Layer 8 of a small transformer language model trained on English Wikipedia (16 layers, counted from 0, width 128). Numbers have three digits each and are written without spaces.
A neuron's activation on a vector x is GELU(weights . x), where the dot is the dot product.

Input weights of the MLP neurons that the questions are about. A number n stands for (n - 500) times 0.0014.
n46: 702580670294415828590653356530754580534540734396477600409383497660434404746698313594455644343301352532570384476462658665648334413473621535378490525640464466718413508406450296678218713440497314423503537649500554423327422551493737459605492606489633577488254545729616511396434458676578345367543573510684452593680500482397523466615316521563583307485551567333238635438567504528452359351435
n50: 474490502513628426612704573612558372407367542548600574448398498424334356857477610655555758508381246418492231430422846418494349566565787618431242347479443475775439729547575505519528397522432505567419673344651615412642600566748757571620414719443515176384614417672713381463530846628591631490400520437257542463422517312370623635651429474335421192653155478363556645289345632499469428497542
n71: 701579550552642568613536393305335580593324381673527653370622718454690582400547419646502478525640443287573360475660317346581457358438529778570566299239508441451496527465565512316426378704514486658548452455424495386561573592443604571558623531467399526565427621417513419446709434405563617146427404442469307637493505636335567502520517432615321436534605295638675256291414320465522605626598
n74: 814416337511357365616619619484501285466500281604486547690510511284425725743420561342469577374580312305640991414584787493605562345562552539482435302176559298522426656395467504505637475596381457377472665395558681400459349428610441402459753786380680592473369799448528481320398761718432427568759477577542619532401439421635646536369357441456548393476525349475503812417651229273546535549572
n120: 355320463499534501386709530359613586621554488388627487570232464637695323558697352493455296535511678267335626639680482476569695572538571698545641453341368411413593245675512435440568554560564365488418444538578436582789222711546688400482496411535179362604651409468446400381476390473759653750635459415544550500576384525505479552737612336531477603277366754508259541535558268684474596310487
n136: 627643420537309527454492377667450546573773395443573483662656402475486656561481456672385600547513605402360593574447470584473486476621665412490583491350621234384381178674658301691537385372282377517340560465522559541459360342614404402494153458431423674683484603469733558319521589522409410668362554562619516454436558457540488555499422405547282564447490677551346571540534614533440675388420
n137: 497646363356285285522401526307404680621358586433531647517411533391496503520566621552204358448500374432322646562535684434583626491585497389485413687486504694405378397428349371322611577349455590333420560461476725317288547581505546516393419550454445674462537345484559379506680454533817568381698709588546621464298393639517339524243625619493257518395473400545762541443746640676635506665424
n152: 357314537573694531639847629642622389518507630410440398487523577509734433719495659352462411383511554354577570510225503691429531444536359574377466479556325537587395482504466555428411396427634651627462754626393530528480414585615625413591292592370578466607642518580619630422591567522611373335294112363421437438448473489547460421479413376543540472672711659550539422455574252310338404373415
n162: 389532499500305549559580374826412383583483364407667551416450464508287517351417652551479351404722529137650610575578468339699476639739243743360250471317583495313320415628552536568572532121521761603533508492577419559499267630229306330553657416706589485541524570420801441474179624748528476701447473465651549634723753499239488792534404340627668312627524438438441571332532324465253585491386
n168: 565537415501581330455539470245599443527565516278410562612708254594462437385541546569380643628528476417287360596528608302438460539246686766558220732677302471342593396574607499535633408253713449650410409740467594481586681633623508217537333487573850408622512457667242386431561403584667406416381443385686430495495614494373310559706341337570607497544631588499476374225596449630552174467416
n177: 317405753537456761634514496359430445375553466462314435716466210330507463385504590702476593479435294606349409569631394500378551312390538525543492409305288544437740640443619400494504388544273471257580551403558686637680376651743702508526407581532488407702458377548647557641372434367719470577435686649423598584431599537389478563319291612446743545537598490619705661464640676416432418296573
n191: 334270395571695491699409464314530314380523517263327554400550512415681687591294411665192628440640444545326266695608470410663421588702640549452268433595569450529356420633506612583435355438285382471424333521536488646654946377476458203596464472530379570556593658461491589566563635446605517496801509538496739388436451712369488603463476750640412551377572282413607483772552458263596701462646
n197: 548378337437377367623508663235471646521512586365638472560325471592464582616333590435214662676389317625520665411640561482319550670565524372530351484440499555309676718437415506271695555619553457621360640494431427470464580500636565612374330722486382560436429449562616430674339882492442559583633220563566498413638877414491503402512640356778238539408408552285812432350333591569484633496328
n206: 418508372649428313575490583346333480427577270412326636733354430479373472502589397421373375475472165337641636653502526326640197402584635775686314476591365640331534392592454579430465549502679453558491356546299400444695426537672630332533497548514727663578455570695534320485553413487420643842764356534423592650419726550879759598228392538520628512410562431432314532435628574469347402554546
n230: 695715335554342435557648087416401478483595441453243818616589477704617494614477513598506448415508775342600496472446463517422543314633621503360567602432561589505536621399796437471438553354431291332564417231619612586573611437505458585625493401310677505607211496469461306712603509193701264399362451325650333783524340417416531665726385575660568498527296437670553451366587398568303413417515
n236: 467424442256626593600427442418479518605489485425591718235532384690285487489424697386512340683608294422447319378538634433680520535647422411550626461513535590600680362461515342471501600381558541451374540299595306554637623688344514555390425328447461506463491640704690510646473602532574515365539453529744307568367737389400570380523277693642413628334699466451596474630691484529498375483592
n289: 480572447578363638554591292467525655437239596473593513408495605453480422425516725657362428681507305491611422660502268748328621652534451790569740249302264537603245447902679589442546635598302429589570394733550507553413374598535537554360460680533588510609437530585414431492535803411273505517322341799346822340374445531516400555354365576481677431256471466370623651550481610566583493238681
n305: 384563512534363563704571424277236443546452822438565605365636610519439439491400586547471364484607508526648433425551363437649541619656357516544433583342390575687380633381663581349449665599344592603526658463525349638271529542553617337275457695425459715782607487568453426618571574562539487727708417623344425337617398649405663299439562452314514503392498437758660658400719313527214334492394
n334: 555497325614516228607483502530334481492649247358382640352683402573712434420642465589526323524528464555531551247545392649526852542708331484399426469274340529301378612539544480393630504277507341383453377511688488516464557554514572402453629445588666390426466299645422320719420690499610729277470419549723661691554322607659579459425612354486317593516474577594641578378509499243444389519367
n338: 436683213328298737525390671382508368718458589430625532699540628582585419708527572380395614812253750427462259475776284555483360613447620520623532468513626601495364478651536596547361472443545482808465503317327321465691839522623604243312626462409450480694438508667518505533532419670402701612436464482688477330623507511542447484424520155392468331563576508667326288550356590495183493697610
n345: 782551411508411549537456287340380340350614404489442081274498524342525467556306605499274701635417633570482642469476644555512444375452451407507215400557518555412667343452603455712522660643390441431432287520546278693423609815527771591292296432566531578374563665617533439779344736480571670500399243502622429499534480550441200665462578591634480561818411458549562501618605430224410578366513
n392: 443584397340377630572599591339635512584460569321418512433598528479600312736487367551605314453323441419319462583522442521743356515310381779613466551456593363771358501552552536544363392524530342631564819549536677555570555537422694468377469425467546400115425716429539800301335706516672529507529418521305769310515363644608442388476605472474438439409382641618678409474519371337472305521734
n401: 639532333417423644257448452545772309421342636384309439464436516457477479635235464639402465487581453569418603528382521552453562505389610693387663414527502560458665445553593768273612481607508491381363552273627681568768586469342472395832630551243769612388349591891472560580572450615611490814393464608225484540561493445313435722514496486552478646424512489438581476320458510245507741403594
n406: 386393422477392326789299552225280561469281401476509488733660561704500422579281469337606441474523456381306632298533546361546702574649412473545427591473529499617404386576670342417371460508476509388322785447739719640646720579651316605331860419351730510379554596395762675541645569552393623511354491553385563423455691330313436239531725351688571508418471407600445387314637440401568598590317
n413: 582402547287287456417426698478616512748440616588401340490344505628505264259711414542540539440441189377704484526462465771525313642448525762665397560371567397343496518771460542457663535348610592644416543511426832713512506586638746406434506755764395636412411503603636448518544502399633450354270373600437310313385576416531573522462547607542340353715579661296659646474492396450337672487623
n436: 690460488550467667624411361644506594564562550393653698513618573622477450608621462477460319532653295583327678278732565461535387464366261275633215358388403443761534501568370395435567397520410478701425677537414618748645384661456391542254479536575288387431482351486432310365601501522374427623644306605585273545531573524296461466294671347353474574598643295365715636388676550542556268669544
n437: 491457503420241458505415289513277410518491358517470655411708439649600352626576490312407693694411484463610484455687250604527545585388633454242567646555627426718656661539723694271410526356383482653421445445372593754468445287782530492740317412404359347518597673464559641525469606389638525764542427504354241657669490418182327581549575387400567537733584400460334305562605569382415291529580
n444: 444592463578513457559596363440378349581585658503408711547643860569580470530423445526642659335482587434510354406561505654637612624535615481322555516458295576642658665539450376564436741461505422591582416503542442706680625607285401664517655649392840538353580513247309629407500744477478500540453204504504626496493354451488267333489573424891415433267573404112527521386506646428377582349396
n465: 429698468581516466329590462211295708464363435650301743854604564489462520794418307303466383722687607316463401578619357676524525419527462640604516404463467467697241369509410537720417480525617454337565466498566449646367402368650486330504616557561534608481558574411478386726709559447570718541566432402084493608498527518386416482281245390468330566537623583408065740525552360586429581496317
n480: 704522352335450367469507593431551324633741502503442630341420199550274775364584452562294324761599342474446514598519739513471549451565588616417675449751409469400514511538487576473471458572491514423574489560456534618414461766655441447538568341546556454705383537435616590677305548667593603564589222596354592421389426646636354571427516438588398339574504478433298462360492664609501386612254
n495: 443420472565295713314364493433225576574686497374868603524314619165420423527448693510512610342531598511461810547344241435395380347657274478706495863559498379491524298275577718519475535468551452227449450644446560595363499599439591301400531098434634491623624672228583513405534561448656524560343516603612534469635761335432596508596570422314430319332529588821523617621356423411572526576404
n504: 487664621506522456427477424585288566428599555298342450418586530380594557194645478733637606497395502325818801426687398445531552475310483687488479499521664419551490485612340469607658722464558299365465567623582522200512459422567672489454413563478612429509335450736541495424386698411328453574570392592521466508481499466684708435667236200621474316207386512418430486343497505524413444537412

Each question shows a token from some text and the vector x that enters the MLP there. A number n stands for (n - 500) times 0.0079.

" of": 357503521435537395459421595694508543495410434497349583603463420509402507416588370587592590500655295577519393474442485408508442503400579351676556364441418654356715648395668429486647478617522520502550415577506498498428477492524405493492464444376584637406542511429398510421456484508294462402616522346600505555578524445566600619592469426501499547383669614392554560540592581562400508672595
Which neuron fires most, and how strongly? n206, at about 2.7

" ": 384517511384453574399551490754544542459437563643348486598530369461411590524483474328655579496350257625416340630582556412512537503322516440614508456484477586655554524485585455426584361494616652532497456551606567598385449585543364584559482438449453521504472430532421475601482535404286586331601438400572530576508483437584559631572663478411510587460466534520458529500631417519451483632448
Which neuron lights up most? n436

" only": 435563596519398469303531490619641560355606600584455504522413558415569578395486398441456448556444369345561512590527586402314501493463513481728455390468563713591543589317740464582480317562472428444546333632603500357408646484462247456418549434626465400525655471342488504620512353463414537356549619390547501607635581493437713535625516538462476507526413723506460445425754417537420545513548
Which neuron fires most, and how strongly? n230, at about 1.3

"M": 495490636489521497384332679603684284681302516612546247457393493561481664420513393373402482393426379709265593384522616561436523493293477384550574501464612599503441670180588410478478527620515705473801348580752458444477445527408405417471504545271431575444559513442525449540511547612449415432681513556586499620549452498551581458572563526574459380542458682436445501683700444548398454564423
Which neuron lights up most? n74

" Fall": 464357641419333530350410503575596570405350560442479529501552430596507726410725342493677514526314367459455458619483545557430461462354450408709558377419596652552433728523470294392476496684544712583601418688586421339307640405493302539663557494385550354556620454393564349534431474455415392336534555489506556453567482536477622587532537422401514658486446655571602554632598443491559507511461
Which neuron lights up most? n289

"1": 389419448464322561431341538701695576355397579683448504538528489413544602461686525399529509500432354564425657470630456627572540426430550401590585513577532539553533507437820442376708169437616735465772432616428426383365514516510242436513465477563465546337608342325440379486593560394311553357565583506508499480639509519453457545485591592533457495490461574532456561509547502511477553526529
The two highest activations, in order: n137, n436

" Ca": 516522624301379429439543379674615466389492554610376466394378393459527641576562571389640544451298329468403447488560579599480516466274509363419724565458490531595484572406552402273493497653683592537559442607617538427451556493423497530532570460298499416447687480374364544633345626494469431402643436546684563487596478475544579695561637359599462575419490486498455549482642454608402721518524
The two highest activations, in order: n444, n46

"2": 412333588418451605407432579670662514496445605680398386529569493403494544450606506480504595464403382519354531529661544633528533473395527406499600551592563594498598544429787461345745119426721781452738420575428453470331530592368164419509500572583522430346581378404433426445644416455386521439380499399519490505633539474539531560509512584498476515474402510552433474589672454482564621526422
Which neuron lights up most? n413

"man": 488621663503320431497465510552540531347459649434446303427420535558515748390504526376632448493377331497406559582480644451648499518337504390637695461598446607673451512372635339547494307620572636493669402581483394514312576513372299544460336618411582421514546495552534455549444391495356551493440466386660515541497386496633524487581533383407497617499456553489562545748697394547432566578625
Which neuron lights up most? n345

".": 422435522419374407459430691606546628450618566579590445396661473290423637308440397521611484489342442483324429405460522320613534606335547429599518373535738607584637460327571412419690654478443632552567453529565522558571470341559360371437420431462655354489602548420409508344435461562364517367581494571602407482629469540609650480445584594591745513362404645594329622569682352508384673593392
The two highest activations, in order: n504, n74

"9": 260432573461470618316380558608614507453480512720549361420528519477523629501734503471600441607398432490518549618536476474703554689269524403543616355453613763582437416423715299460719506527602592491833428595465518472426491538496387362342316453377449434449474472406399503712409588362343478430553516324536553368535389519665438624599416503562622523402562473564505577435456538474528334396551
Which three neurons fire most, strongest first? n289, n504, n392

" The": 331519422457515558367384423591618478518453575540476426656597491547508597487518510484524518451379253498430399536516509532493464478406697373565591501340460626553631557496632394479460387545611500438663416723532453343300498517432415462506567421538561458558622590464496497567474415411273484478623448432502532564585408527546647710481550463526492625534510491433597525559605494519473538587444
Which neuron lights up most? n206

" |": 261386646574439441351548495517512519377553511569502526515450550518453604588567383245561607435500399580279389471501477421559535490310543332649506441455558436530472612169731572539636389596776613588750407609628290501418475481400423466592420407447514709411689346433523660546331447485458491391564690543535467613499529607536473481378545639512602455346551551592420488581527540637263677411525
Which neuron lights up most? n465

" for": 402563483415487417337355488727544539428551502541423530594477446505419489462551476581640501450550260476489401546394560376506507620403462386662568433570435579401559603392734512468639353619437486538592411650525493470464447490537394549378491425486546545463591418468320531534538421449378554568550621409599580484575429418586592710549433543479467515400500567461599444536585499537404621610626
Which neuron fires most, and how strongly? n206, at about 1.3

"rac": 606453689490357437419383635613445329387416632631551456584326444619604739391463447404508347386484546555192454504416503583423604618394433460406609570394683546590331632210616247434575404633680768551648351514657446337445444572393588476400532518393580246486556330501462477498576649408454428584410331620563618525585524423590685481507411635655529560291621394610652548543510462506432679547361
Which three neurons fire most, strongest first? n197, n444, n406

"'": 413537526428405529349351602551621500372425611522418411480416462442534468352495426435603549566516314420516318556522487469318387529528529363680399569508635642559354647424572320359403490546674664470666512700613547563512547540382437614555689559535467529546535542360351418571504440446356524434508477409469399528584496486571489594604488489460513577504555561514388654665652443504480753713366
The two highest activations, in order: n413, n465

" inducted": 436502581512443397396491588613488553382639612465389442544431674456600635538411449530506598532666453427524294756492447265361460415242403442508539464360575644508654599350701309277524327645426608515684462650502404394460630516258377417523520344525570527319620411587571465711465546451340570571478577515614519504590471608574589596451589377471493686543449470515451478504692431604445475540423
Which neuron lights up most? n71

" song": 358633550565457461273447449713506461274532531601360488592460484547465713404589508359522601542486350439498502533573466513442415468443475450504537366648518479615563423350806462275472457653499642504749369479604530411363542451463373557517566552517501451576588387516535482539422445460408619451413568387484409565609465505654633550412553389603418611646415466489428510488813484598369610640488
Which neuron lights up most? n465

"vin": 368556805393566529326479463535550417366526550563280396396297671501487558623614347482466641471503456481401477516299442476578634396304470481562723336491584624692547580584840279449603350594614494535610399664683546433425522572456618410548283525448544432436595418453291502609394452425419479416446663428501538474523297410531536725566591625466387612545467430397524475648711427491445610606436
Which neuron lights up most? n345

" guitar": 371484550589433504360383420674639479360443533516614446545471617569449664438654484438606452403390350568488437525596378443421498479339482408555535429481548546707386577491734460466328346593511700535737315594558476373414634434347466556652572425512514426603677290561505394500387420387497610478466595355430369665668504535606691606438572451478418637500445459428471532554774476525425461692455
Which neuron lights up most? n436

" he": 314545510619466412405387369673570496544436572626420491581442533583574665426370440520543468397450315604473418480435319377546601483410614401573420442358600547600534572478641389401499289557658573458678553725463528558457478462429414467537451468551420565445538588459439525669527379611315482344496530441483534561594551529481537484747527452491364720644511584626415433589733429571358517540469
Which three neurons fire most, strongest first? n71, n465, n406

" the": 436537490467489558367417524588514552549491571479474507617445484502506597560419411463573508452458224571439373509658519330430540429452589455618595498409520634473582609454668354448567430620588611491660504597529440539339564526387404432422485430563485446451568554476398483594530456418339587491545522373565542477598432428500662689494503409515475579528531501395505519652524457585501582568478
Which three neurons fire most, strongest first? n197, n465, n436

"mo": 322496598488625437424318614658659431560536611686393552512310566606565642420511305304571437455600417658219624443421498489326705508539481188515674528551579540616513777510519442529409326678615598615665488301503475380543575525421498513413513498494590399449552382421358564770448513392414437316448375393417632481578461453491490559523576578602490468485339458398510436564578339555495734566494
The two highest activations, in order: n444, n406

"ter": 570418653409391511498473555561508420391338519568486569533469544560583978479457448504519423354448452423449595452350486400604420437381540261684688395511578699519483566384684386480386502519724537410712455438700485473478437452554364399578522474546746294485684306412498534594494445406355494629371343462512583437406375564724510471626420458487500565363567483455473484711584540371526637611480
Which neuron lights up most? n444

"|": 398483650484536502373576397691599650512475560526456377710467458557567535412490418501620610464453265397434348468514456377571405494358663373500694407457498508546526519466567386467640444530570586579695507638574402467428686528538423491427549373421498559447481496375496533602456548397246515477597547459564442408616390456494590559378629468522491621564557504546481490661597416529513463493558
Which neuron fires most, and how strongly? n436, at about 0.16

" W": 409394594384418417507572336591600467481486570523498494455515489461552660414462418325620416584379271563416465512453592441393481408389490429451534445534592520559575780363696395468570395539511728589554518684566391520383525393528343564409541467423583414479586417324439588488547591585397533509545538376478563447505593576668563588600617483441481545497517552656489472527608466538432468639524
Which neuron fires most, and how strongly? n480, at about 0.73

" and": 420424553475397428468466575767526545368367532702416362667432457509449648612382581510590508564471287539408362518468504361531483587539514467557515381506566568471471571417671454441485313647547667505631575599510453434409527566453535484475430532451510558463473455452572457480567539621412544395495465327485514484506625436554620599659487377412482400547577575502398523442664344604349643695441
Which neuron lights up most? n50

"-": 314479594426465460337517672636350572372391587591426567547337326355462488416487438410637439553414414628476347387468447414524444513422361433665638562414572559636497507318689403316515529583787593537579428665502480471580473436546538545405489496385569670426539451409430646598548656361267602447595541420472681430582553430592591384639800488464604543547487532453442417495665490411426623669368
Which neuron lights up most? n406

" graduating": 419467530512403400372376454610526482469580556438488557475443549450565568497388438514581505551575356453610417670570496358460608425249493331613470326486470653514509603500630334408626385625414639461795463754496369494376486342382517437458557442571462513311590404544529395638614394471407524511413716373603533556477527553560614556604572378462440684629612567475543536565656472650371473562404
Which neuron fires most, and how strongly? n436, at about 1

"ist": 404540495606353485431245463579600542342471706443467432603359449560411669449523596322457587481463329558488492549636455403448643506433566426649541476652533668629258548347745483499378456575446520502745318583476514426406613461367452567561458566524590410489670375463497567427504370472393609457505424387582425477605443499568718469619674396539442556536442546505497517600557521509520379566547
Which neuron lights up most? n338

"n": 299629497521429408530447725589498462342368550476486566467368373423589540425578538324640460516309369411436530601466647283425597359412533400566434354531575568423475547411575329427460433621570618506541390572735465393621714520466400555579478491634535506454634385358554497771391476458346493406505657369569530575359418495523740470499634545380569474385555635532549473611570611535422617708466
Which neuron lights up most? n137

" a": 422591495376385471437428378553633581406562619613440447653433470427583498474493409438656507496400306651424441524485543518449610500409647312698613491486618453632475539354682429442464404596622608568600565481567555481369410288429354396567454443488509562643534489442409529557467568334225645427520492427507582457545461404532641728620487484440459586657490538437456512630460444512431569615578
Which neuron lights up most? n136

"\n": 475502643516570460421481655697716474550360509505481331477399501377520563455508512390537499461364322465521332661492425436549548652299462312646590649447524521506526687314717565432614292729445419483622407560510409593420686446506409491489453475585587595409567379448327554378382548299400520458434509395496478456597363673560496582559525546597565510565546549512517543583748472538489433528397
Which neuron fires most, and how strongly? n392, at about 0.65

"6": 348430618358426561240351642600625449410455500520510422404454436500532698557546363381865424604485464527393513475605604407613590575377617396556616375471610583437465434295531313444619484515634527633673455635591465456383630628561245293572287360591510399581523535495512573590500410214459462385687498239481424435412441617673511635609562512627441585532503459537446492580651583422496307506589
Which neuron lights up most? n236

" As": 413419425579500409359251414563579602379396372545530349517451434516514713450490433551508369493453331448413487452404535462398540460348607396514556470399452653428492511565556506491467375533489647546575544638570423351401408600522317446561627452380595540577624538379429692550697414303379549488540515481620557527623477656656571561424591571584464544494511537504715392547710592572384529708535
Which neuron lights up most? n137

"AC": 525453679399385594428326596520562310521455580504376455457586461531611639483585431613367555473403440543438538400529496391520515527246526396680682616598545742560525542296586392559508334579456639447754324628583381336402552462399390503556512650415505561384662490354574511450373516641373353318508470450563483458605549295712741616552375502454450419590443700533431523494712421545423540553336
Which three neurons fire most, strongest first? n46, n504, n74